Layer 7 of a small transformer language model trained on English Wikipedia (15 layers, counted from 0, width 96).
A neuron adds its activation times its output weights to the MLP's output. To switch it off is to set its activation to zero at one token and run the rest of the model.

Output weights of the MLP neurons that the questions are about. A number n stands for (n - 128) times 0.0049.
n1: 153, 161, 151, 85, 127, 100, 111, 90, 72, 84, 130, 131, 123, 105, 162, 125, 124, 119, 109, 105, 108, 143, 139, 115, 84, 175, 117, 139, 116, 114, 105, 153, 128, 107, 117, 140, 106, 155, 130, 127, 177, 128, 139, 105, 116, 99, 144, 127, 118, 184, 123, 121, 168, 160, 137, 138, 107, 117, 108, 98, 102, 103, 119, 119, 128, 108, 84, 59, 138, 134, 173, 151, 181, 138, 170, 104, 112, 120, 83, 138, 114, 137, 93, 108, 117, 92, 84, 151, 152, 66, 102, 90, 104, 152, 144, 118
n19: 125, 145, 97, 134, 150, 124, 69, 154, 120, 146, 118, 165, 173, 93, 129, 149, 130, 126, 86, 151, 134, 107, 156, 95, 119, 81, 186, 153, 92, 130, 138, 140, 78, 108, 91, 122, 106, 122, 138, 154, 153, 128, 166, 153, 183, 154, 119, 122, 74, 136, 83, 124, 108, 143, 109, 118, 151, 144, 159, 145, 135, 135, 142, 166, 146, 140, 95, 86, 114, 158, 150, 110, 159, 51, 96, 86, 140, 148, 116, 182, 118, 128, 115, 109, 129, 101, 102, 119, 102, 113, 121, 186, 107, 124, 157, 129
n84: 118, 140, 127, 82, 136, 110, 162, 139, 127, 137, 107, 99, 51, 153, 143, 128, 126, 136, 158, 105, 148, 100, 132, 137, 107, 128, 156, 27, 131, 140, 142, 139, 136, 130, 91, 142, 121, 101, 124, 125, 130, 124, 180, 128, 140, 162, 215, 136, 118, 155, 54, 155, 133, 168, 161, 143, 150, 157, 145, 56, 105, 75, 126, 124, 135, 122, 135, 187, 142, 126, 127, 141, 174, 121, 113, 93, 152, 135, 126, 105, 178, 117, 156, 122, 49, 112, 127, 165, 134, 118, 109, 118, 106, 136, 163, 145
n133: 112, 130, 182, 146, 134, 122, 111, 157, 122, 131, 103, 174, 124, 84, 101, 140, 108, 154, 133, 158, 143, 142, 110, 118, 175, 149, 107, 6, 167, 106, 127, 149, 125, 100, 89, 126, 107, 129, 115, 166, 130, 138, 175, 114, 146, 140, 115, 108, 114, 91, 86, 151, 144, 184, 139, 154, 98, 117, 157, 101, 106, 130, 135, 120, 127, 112, 170, 135, 181, 138, 139, 141, 124, 144, 113, 121, 136, 150, 103, 123, 171, 121, 156, 122, 140, 97, 114, 132, 126, 154, 158, 123, 80, 151, 145, 82
n139: 145, 202, 135, 122, 136, 107, 78, 178, 114, 118, 147, 147, 109, 126, 110, 132, 150, 127, 139, 75, 140, 113, 167, 44, 132, 74, 93, 170, 117, 120, 170, 126, 102, 68, 148, 168, 163, 119, 67, 105, 143, 147, 175, 131, 107, 110, 97, 172, 170, 90, 102, 148, 129, 134, 120, 114, 120, 142, 88, 127, 131, 127, 138, 109, 119, 129, 131, 155, 146, 143, 112, 108, 139, 119, 114, 195, 168, 126, 137, 128, 129, 141, 121, 156, 125, 113, 122, 81, 111, 173, 131, 124, 110, 159, 173, 101
n146: 136, 105, 134, 119, 123, 147, 94, 130, 177, 144, 130, 145, 68, 133, 139, 108, 111, 112, 125, 114, 125, 119, 119, 106, 118, 90, 123, 90, 80, 123, 105, 118, 81, 87, 156, 113, 130, 140, 185, 111, 140, 168, 97, 107, 117, 121, 157, 157, 159, 98, 172, 95, 110, 83, 126, 163, 137, 78, 121, 184, 101, 139, 163, 121, 171, 164, 137, 115, 53, 154, 156, 101, 123, 141, 140, 112, 150, 190, 113, 161, 146, 168, 133, 141, 117, 115, 137, 116, 115, 149, 116, 144, 146, 150, 134, 61
n172: 124, 125, 182, 98, 139, 117, 114, 148, 88, 137, 136, 106, 173, 157, 169, 103, 121, 108, 181, 181, 81, 110, 124, 121, 94, 156, 155, 158, 95, 172, 139, 129, 153, 158, 102, 179, 114, 168, 83, 96, 120, 107, 126, 61, 155, 129, 70, 127, 124, 105, 123, 112, 97, 140, 151, 61, 120, 124, 134, 168, 174, 108, 117, 117, 93, 158, 98, 90, 105, 179, 93, 111, 110, 125, 173, 142, 147, 117, 139, 151, 147, 142, 99, 126, 137, 120, 134, 43, 162, 93, 141, 150, 140, 129, 103, 154
n175: 122, 112, 98, 141, 142, 150, 117, 112, 127, 153, 152, 109, 118, 71, 150, 132, 135, 144, 113, 132, 104, 135, 113, 95, 91, 122, 150, 148, 134, 107, 169, 123, 168, 56, 98, 102, 126, 173, 88, 103, 72, 88, 160, 123, 162, 136, 151, 98, 57, 122, 122, 105, 165, 151, 140, 130, 111, 128, 154, 116, 111, 126, 157, 108, 167, 125, 107, 139, 152, 150, 96, 127, 106, 151, 111, 148, 135, 144, 116, 148, 101, 144, 119, 176, 68, 127, 142, 155, 140, 155, 98, 165, 88, 123, 132, 145
n184: 134, 144, 161, 108, 113, 164, 113, 137, 146, 140, 120, 135, 134, 104, 134, 150, 80, 111, 149, 149, 142, 186, 106, 110, 171, 136, 144, 208, 118, 152, 155, 138, 86, 149, 145, 204, 190, 133, 122, 181, 90, 130, 159, 160, 102, 143, 155, 148, 135, 120, 147, 151, 138, 108, 136, 119, 149, 142, 158, 108, 159, 134, 117, 67, 101, 136, 106, 97, 130, 137, 178, 173, 130, 101, 110, 98, 120, 159, 105, 146, 166, 136, 109, 111, 108, 133, 116, 90, 185, 104, 111, 118, 137, 130, 116, 146
n185: 93, 106, 200, 152, 87, 118, 96, 149, 152, 167, 141, 141, 130, 169, 173, 134, 143, 175, 115, 123, 147, 103, 126, 97, 135, 129, 149, 123, 87, 82, 115, 124, 184, 71, 115, 120, 119, 157, 54, 79, 138, 120, 167, 158, 111, 131, 138, 139, 167, 121, 118, 129, 120, 168, 167, 133, 144, 153, 99, 164, 105, 120, 113, 137, 124, 140, 67, 134, 114, 121, 139, 97, 158, 102, 157, 150, 123, 160, 105, 109, 120, 80, 112, 159, 124, 143, 160, 109, 99, 54, 135, 152, 123, 156, 114, 172
n186: 113, 141, 148, 112, 134, 123, 128, 155, 185, 162, 165, 115, 138, 72, 150, 69, 170, 150, 92, 116, 108, 107, 106, 160, 103, 111, 136, 109, 150, 125, 134, 117, 181, 101, 147, 118, 127, 90, 145, 108, 134, 139, 178, 50, 97, 130, 141, 156, 112, 152, 122, 126, 121, 193, 134, 165, 80, 126, 77, 106, 107, 137, 109, 92, 137, 144, 136, 159, 134, 95, 141, 80, 121, 154, 162, 109, 91, 176, 129, 185, 131, 117, 118, 107, 143, 139, 143, 148, 113, 197, 128, 148, 136, 154, 157, 148
n224: 142, 154, 134, 118, 139, 136, 113, 113, 110, 166, 99, 115, 136, 105, 164, 174, 111, 67, 146, 116, 115, 95, 50, 169, 140, 155, 89, 208, 100, 157, 166, 117, 134, 154, 75, 162, 133, 111, 161, 141, 152, 118, 155, 125, 92, 100, 105, 174, 108, 177, 112, 130, 123, 176, 194, 101, 143, 169, 126, 141, 137, 112, 141, 141, 114, 72, 74, 67, 121, 106, 142, 143, 141, 158, 115, 137, 102, 122, 110, 102, 130, 167, 107, 122, 146, 105, 121, 113, 89, 72, 175, 118, 147, 92, 114, 108
n233: 112, 116, 97, 168, 118, 188, 88, 105, 146, 130, 107, 138, 126, 158, 150, 107, 110, 135, 111, 132, 126, 163, 97, 130, 162, 159, 128, 120, 124, 109, 136, 37, 150, 165, 200, 103, 124, 124, 86, 126, 103, 126, 161, 122, 141, 133, 115, 131, 139, 134, 176, 162, 119, 76, 135, 97, 126, 140, 143, 122, 114, 129, 104, 133, 151, 137, 148, 87, 131, 162, 102, 132, 72, 157, 136, 162, 132, 155, 156, 134, 129, 183, 131, 132, 142, 153, 114, 162, 147, 135, 137, 163, 143, 104, 152, 161

Each question names a token from some text and the token that comes next. It shows the activations a of the neurons there, in the order above. A number n stands for (n - 128) times 0.12.

Then comes g, the gradient of the next token's log-probability with respect to the MLP's output, scaled to length 1. A neuron's effect is roughly proportional to its activation times (output weights . g). A number n stands for (n - 128) times 0.0035.

" |", then " "
a: 128, 130, 83, 126, 128, 105, 127, 139, 126, 128, 128, 127, 127
g: 151, 126, 116, 142, 161, 134, 58, 128, 181, 88, 97, 113, 125, 144, 138, 111, 153, 121, 91, 154, 128, 152, 85, 136, 188, 92, 114, 150, 90, 113, 172, 148, 152, 121, 145, 100, 107, 100, 179, 150, 164, 107, 111, 79, 137, 57, 105, 169, 103, 95, 123, 121, 94, 113, 83, 133, 81, 131, 140, 110, 123, 115, 85, 86, 136, 112, 133, 127, 71, 150, 110, 131, 117, 119, 171, 134, 122, 105, 100, 139, 86, 87, 104, 177, 110, 177, 189, 106, 117, 146, 107, 109, 162, 135, 119, 105
Which neuron, switched off, raises the next token's probability most? n146

" after", then " being"
a: 128, 130, 129, 151, 127, 128, 124, 143, 128, 130, 125, 128, 128
g: 137, 108, 162, 131, 142, 117, 148, 78, 100, 102, 204, 138, 133, 113, 155, 124, 155, 113, 110, 105, 88, 134, 130, 170, 185, 139, 152, 144, 84, 107, 138, 122, 93, 112, 126, 136, 131, 111, 150, 185, 144, 114, 167, 162, 171, 77, 128, 134, 101, 155, 132, 100, 121, 109, 100, 132, 72, 124, 90, 90, 107, 107, 116, 110, 172, 126, 169, 147, 114, 116, 136, 95, 81, 120, 126, 84, 153, 109, 180, 191, 99, 110, 123, 128, 109, 176, 91, 116, 207, 107, 114, 134, 131, 100, 173, 120
Which neuron, switched off, raises the next token's probability most? n133

" for", then " Y"
a: 128, 127, 127, 127, 125, 125, 113, 126, 126, 133, 147, 129, 128
g: 93, 131, 174, 100, 75, 91, 138, 167, 127, 131, 87, 139, 125, 79, 97, 122, 79, 187, 146, 175, 112, 159, 120, 94, 164, 147, 130, 113, 91, 183, 152, 156, 146, 133, 114, 113, 84, 119, 119, 156, 101, 120, 102, 108, 137, 139, 121, 108, 125, 90, 141, 109, 119, 96, 111, 123, 173, 106, 90, 146, 128, 161, 143, 118, 134, 118, 75, 117, 122, 165, 166, 74, 140, 150, 124, 159, 148, 222, 90, 187, 105, 126, 89, 154, 148, 150, 135, 150, 86, 146, 148, 153, 110, 143, 134, 148
Which neuron, switched off, raises the next token's probability most? n172

" |", then " Col"
a: 128, 130, 90, 144, 127, 103, 128, 137, 126, 129, 129, 126, 128
g: 98, 66, 148, 132, 127, 147, 103, 104, 67, 121, 79, 74, 118, 147, 162, 128, 110, 142, 120, 92, 122, 133, 86, 81, 95, 126, 174, 115, 136, 103, 106, 132, 126, 98, 109, 134, 115, 138, 132, 124, 125, 86, 136, 111, 85, 173, 116, 122, 171, 137, 78, 111, 129, 184, 152, 101, 144, 157, 181, 124, 33, 68, 125, 122, 158, 104, 153, 137, 156, 168, 172, 95, 143, 150, 137, 117, 98, 109, 131, 95, 106, 88, 135, 97, 169, 92, 113, 138, 123, 146, 110, 107, 116, 146, 91, 119
Which neuron, switched off, lowers the next token's probability most? n133

")", then " after"
a: 128, 131, 117, 125, 128, 127, 128, 128, 129, 138, 128, 128, 119
g: 80, 77, 145, 135, 142, 129, 87, 136, 102, 100, 108, 100, 124, 87, 88, 147, 154, 142, 184, 98, 148, 91, 145, 140, 168, 155, 108, 89, 183, 121, 136, 73, 101, 159, 138, 151, 148, 153, 139, 150, 99, 179, 87, 153, 151, 102, 133, 171, 112, 142, 68, 150, 134, 131, 125, 107, 115, 122, 198, 78, 103, 123, 159, 73, 126, 132, 72, 153, 125, 127, 143, 134, 122, 116, 118, 165, 145, 141, 178, 112, 119, 135, 109, 140, 157, 130, 159, 143, 88, 102, 104, 201, 147, 133, 153, 121
Which neuron, switched off, raises the next token's probability most? n84

"ric", then " De"
a: 128, 124, 125, 144, 123, 131, 115, 119, 127, 132, 135, 145, 112
g: 69, 97, 148, 136, 117, 112, 81, 132, 116, 160, 61, 133, 126, 143, 121, 194, 134, 57, 124, 117, 120, 89, 92, 161, 64, 121, 116, 135, 115, 132, 157, 194, 152, 113, 93, 144, 161, 108, 110, 115, 149, 136, 125, 99, 88, 160, 149, 100, 109, 155, 141, 151, 148, 88, 85, 92, 117, 140, 173, 132, 174, 104, 138, 144, 140, 104, 117, 115, 123, 99, 144, 109, 117, 169, 131, 131, 97, 88, 132, 103, 111, 126, 148, 114, 131, 63, 87, 141, 100, 127, 141, 162, 185, 159, 137, 80
Which neuron, switched off, lowers the next token's probability most? n224

"els", then " |"
a: 113, 140, 165, 147, 133, 129, 128, 129, 124, 122, 124, 125, 130
g: 104, 170, 100, 135, 146, 180, 137, 226, 156, 107, 183, 138, 157, 121, 108, 79, 139, 104, 104, 117, 147, 160, 154, 141, 119, 143, 145, 155, 144, 152, 156, 150, 99, 152, 141, 106, 130, 129, 115, 121, 126, 147, 156, 142, 99, 130, 45, 112, 91, 220, 88, 114, 129, 122, 150, 129, 151, 83, 94, 188, 98, 124, 114, 110, 145, 128, 106, 140, 134, 153, 118, 128, 120, 131, 150, 126, 164, 113, 111, 75, 144, 131, 114, 88, 155, 101, 137, 125, 107, 180, 113, 163, 131, 156, 88, 151
Which neuron, switched off, raises the next token's probability most? n84

" Jo", then "e"
a: 128, 87, 129, 136, 121, 127, 129, 130, 124, 128, 129, 128, 125
g: 93, 161, 162, 160, 102, 174, 131, 105, 120, 130, 146, 121, 180, 159, 200, 148, 79, 205, 112, 96, 101, 112, 157, 149, 120, 79, 114, 134, 115, 117, 149, 81, 134, 98, 120, 140, 112, 107, 81, 144, 136, 107, 154, 143, 91, 179, 119, 90, 122, 137, 127, 105, 73, 137, 117, 138, 89, 128, 106, 76, 88, 140, 149, 130, 155, 162, 98, 117, 161, 66, 95, 101, 127, 178, 152, 150, 147, 122, 113, 114, 120, 139, 147, 191, 161, 101, 111, 135, 156, 146, 162, 128, 136, 134, 98, 105
Which neuron, switched off, lowers the next token's probability most? n19

" |", then " United"
a: 128, 128, 93, 137, 128, 107, 128, 139, 126, 129, 129, 128, 128
g: 104, 143, 96, 80, 139, 113, 107, 145, 153, 65, 132, 71, 109, 160, 159, 118, 134, 129, 116, 134, 123, 127, 125, 135, 141, 68, 197, 123, 121, 129, 123, 111, 152, 130, 105, 154, 78, 124, 186, 62, 171, 115, 121, 124, 128, 172, 146, 152, 121, 151, 126, 124, 122, 141, 120, 100, 178, 142, 111, 133, 138, 147, 92, 153, 98, 119, 102, 143, 180, 111, 124, 144, 68, 128, 96, 154, 115, 109, 141, 114, 159, 129, 201, 72, 140, 114, 112, 166, 58, 179, 93, 108, 120, 119, 156, 129
Which neuron, switched off, raises the next token's probability most? n84

"'s", then " old"
a: 127, 128, 131, 131, 128, 124, 122, 130, 128, 128, 101, 130, 127
g: 118, 122, 111, 167, 139, 164, 135, 143, 126, 140, 108, 97, 104, 132, 140, 92, 141, 99, 177, 118, 127, 79, 147, 144, 93, 124, 126, 155, 145, 82, 59, 67, 98, 76, 132, 130, 116, 120, 102, 146, 90, 73, 107, 152, 138, 166, 160, 148, 125, 143, 137, 151, 155, 95, 133, 95, 86, 151, 125, 144, 210, 127, 90, 141, 131, 130, 80, 92, 141, 174, 85, 111, 153, 136, 78, 104, 105, 131, 172, 139, 91, 145, 160, 176, 123, 137, 120, 108, 119, 83, 119, 143, 144, 192, 133, 110
Which neuron, switched off, lowers the next token's probability most? n186

"B", then ")."
a: 128, 109, 128, 115, 132, 128, 130, 133, 128, 125, 133, 131, 122
g: 158, 130, 95, 107, 171, 127, 93, 104, 88, 124, 116, 141, 115, 129, 129, 185, 163, 144, 141, 87, 138, 150, 103, 141, 133, 184, 146, 117, 128, 164, 71, 115, 103, 107, 135, 155, 142, 176, 143, 97, 38, 52, 134, 126, 138, 121, 156, 121, 76, 91, 127, 152, 141, 125, 119, 132, 67, 118, 122, 81, 110, 131, 114, 129, 123, 101, 60, 123, 103, 102, 119, 102, 117, 163, 118, 112, 150, 107, 109, 108, 146, 83, 151, 141, 119, 111, 177, 107, 161, 158, 70, 117, 155, 171, 126, 113
Which neuron, switched off, lowers the next token's probability most? n19

" under", then "gr"
a: 136, 131, 128, 129, 124, 126, 129, 128, 128, 95, 126, 134, 125
g: 141, 99, 172, 139, 151, 159, 125, 149, 173, 76, 116, 143, 107, 181, 144, 95, 121, 164, 135, 174, 111, 118, 115, 115, 133, 78, 200, 130, 172, 130, 158, 105, 168, 126, 144, 132, 143, 108, 115, 137, 99, 133, 140, 131, 72, 101, 150, 145, 101, 128, 159, 58, 123, 133, 59, 120, 136, 106, 138, 124, 96, 69, 119, 154, 136, 104, 170, 115, 116, 126, 108, 134, 66, 115, 123, 106, 131, 182, 158, 110, 74, 151, 127, 90, 92, 97, 95, 109, 112, 152, 180, 115, 150, 119, 100, 105
Which neuron, switched off, lowers the next token's probability most? n185

"ic", then " C"
a: 124, 123, 127, 129, 129, 124, 84, 124, 128, 133, 131, 126, 124
g: 113, 109, 152, 144, 166, 78, 121, 128, 193, 71, 131, 151, 134, 137, 75, 92, 119, 75, 89, 147, 128, 106, 155, 116, 110, 92, 70, 151, 161, 117, 74, 140, 120, 104, 122, 143, 117, 92, 141, 108, 155, 105, 159, 136, 125, 156, 151, 74, 144, 158, 121, 144, 173, 161, 157, 125, 112, 146, 156, 180, 126, 77, 110, 117, 95, 106, 153, 122, 103, 148, 138, 87, 166, 144, 77, 166, 145, 114, 116, 144, 120, 72, 110, 114, 135, 82, 178, 135, 155, 126, 158, 106, 139, 118, 139, 68
Which neuron, switched off, lowers the next token's probability most? n172

" was", then " for"
a: 130, 129, 126, 141, 129, 122, 125, 128, 129, 129, 144, 129, 134
g: 101, 139, 114, 137, 149, 155, 95, 110, 112, 175, 72, 182, 157, 134, 134, 133, 103, 95, 164, 154, 125, 132, 161, 141, 184, 144, 118, 128, 87, 127, 176, 133, 150, 161, 122, 129, 120, 146, 161, 132, 132, 72, 85, 159, 124, 57, 99, 150, 96, 107, 125, 96, 140, 134, 147, 136, 132, 91, 160, 90, 125, 179, 175, 143, 138, 144, 208, 119, 127, 117, 114, 112, 133, 116, 171, 142, 153, 127, 129, 154, 119, 149, 176, 131, 147, 123, 75, 145, 130, 134, 110, 97, 218, 136, 113, 164
Which neuron, switched off, raises the next token's probability most? n186

"x", then "el"
a: 130, 136, 118, 133, 125, 129, 125, 128, 126, 122, 132, 126, 131
g: 148, 116, 112, 135, 128, 88, 162, 156, 79, 185, 147, 135, 161, 147, 90, 110, 150, 161, 71, 81, 123, 120, 179, 118, 129, 120, 105, 153, 126, 86, 155, 152, 102, 79, 126, 132, 147, 120, 125, 149, 87, 139, 79, 107, 96, 82, 138, 155, 114, 141, 136, 162, 80, 111, 105, 161, 80, 141, 130, 122, 181, 98, 123, 109, 126, 143, 146, 124, 125, 118, 203, 117, 163, 144, 169, 114, 196, 121, 99, 135, 93, 145, 148, 135, 111, 120, 174, 132, 88, 122, 188, 124, 151, 99, 88, 103
Which neuron, switched off, lowers the next token's probability most? n84

"ab", then "led"
a: 131, 129, 130, 128, 126, 129, 128, 128, 130, 120, 134, 126, 154
g: 159, 115, 144, 141, 160, 138, 149, 101, 87, 130, 126, 142, 145, 148, 135, 128, 117, 155, 107, 104, 83, 106, 118, 135, 139, 120, 150, 133, 96, 83, 117, 128, 173, 81, 136, 122, 205, 95, 129, 125, 152, 111, 200, 106, 122, 138, 152, 208, 117, 126, 137, 127, 81, 143, 121, 157, 152, 111, 100, 151, 173, 122, 115, 118, 88, 98, 118, 137, 131, 153, 121, 143, 212, 119, 164, 132, 145, 126, 86, 78, 115, 184, 109, 134, 113, 117, 117, 164, 185, 179, 111, 97, 143, 151, 189, 132
Which neuron, switched off, lowers the next token's probability most? n186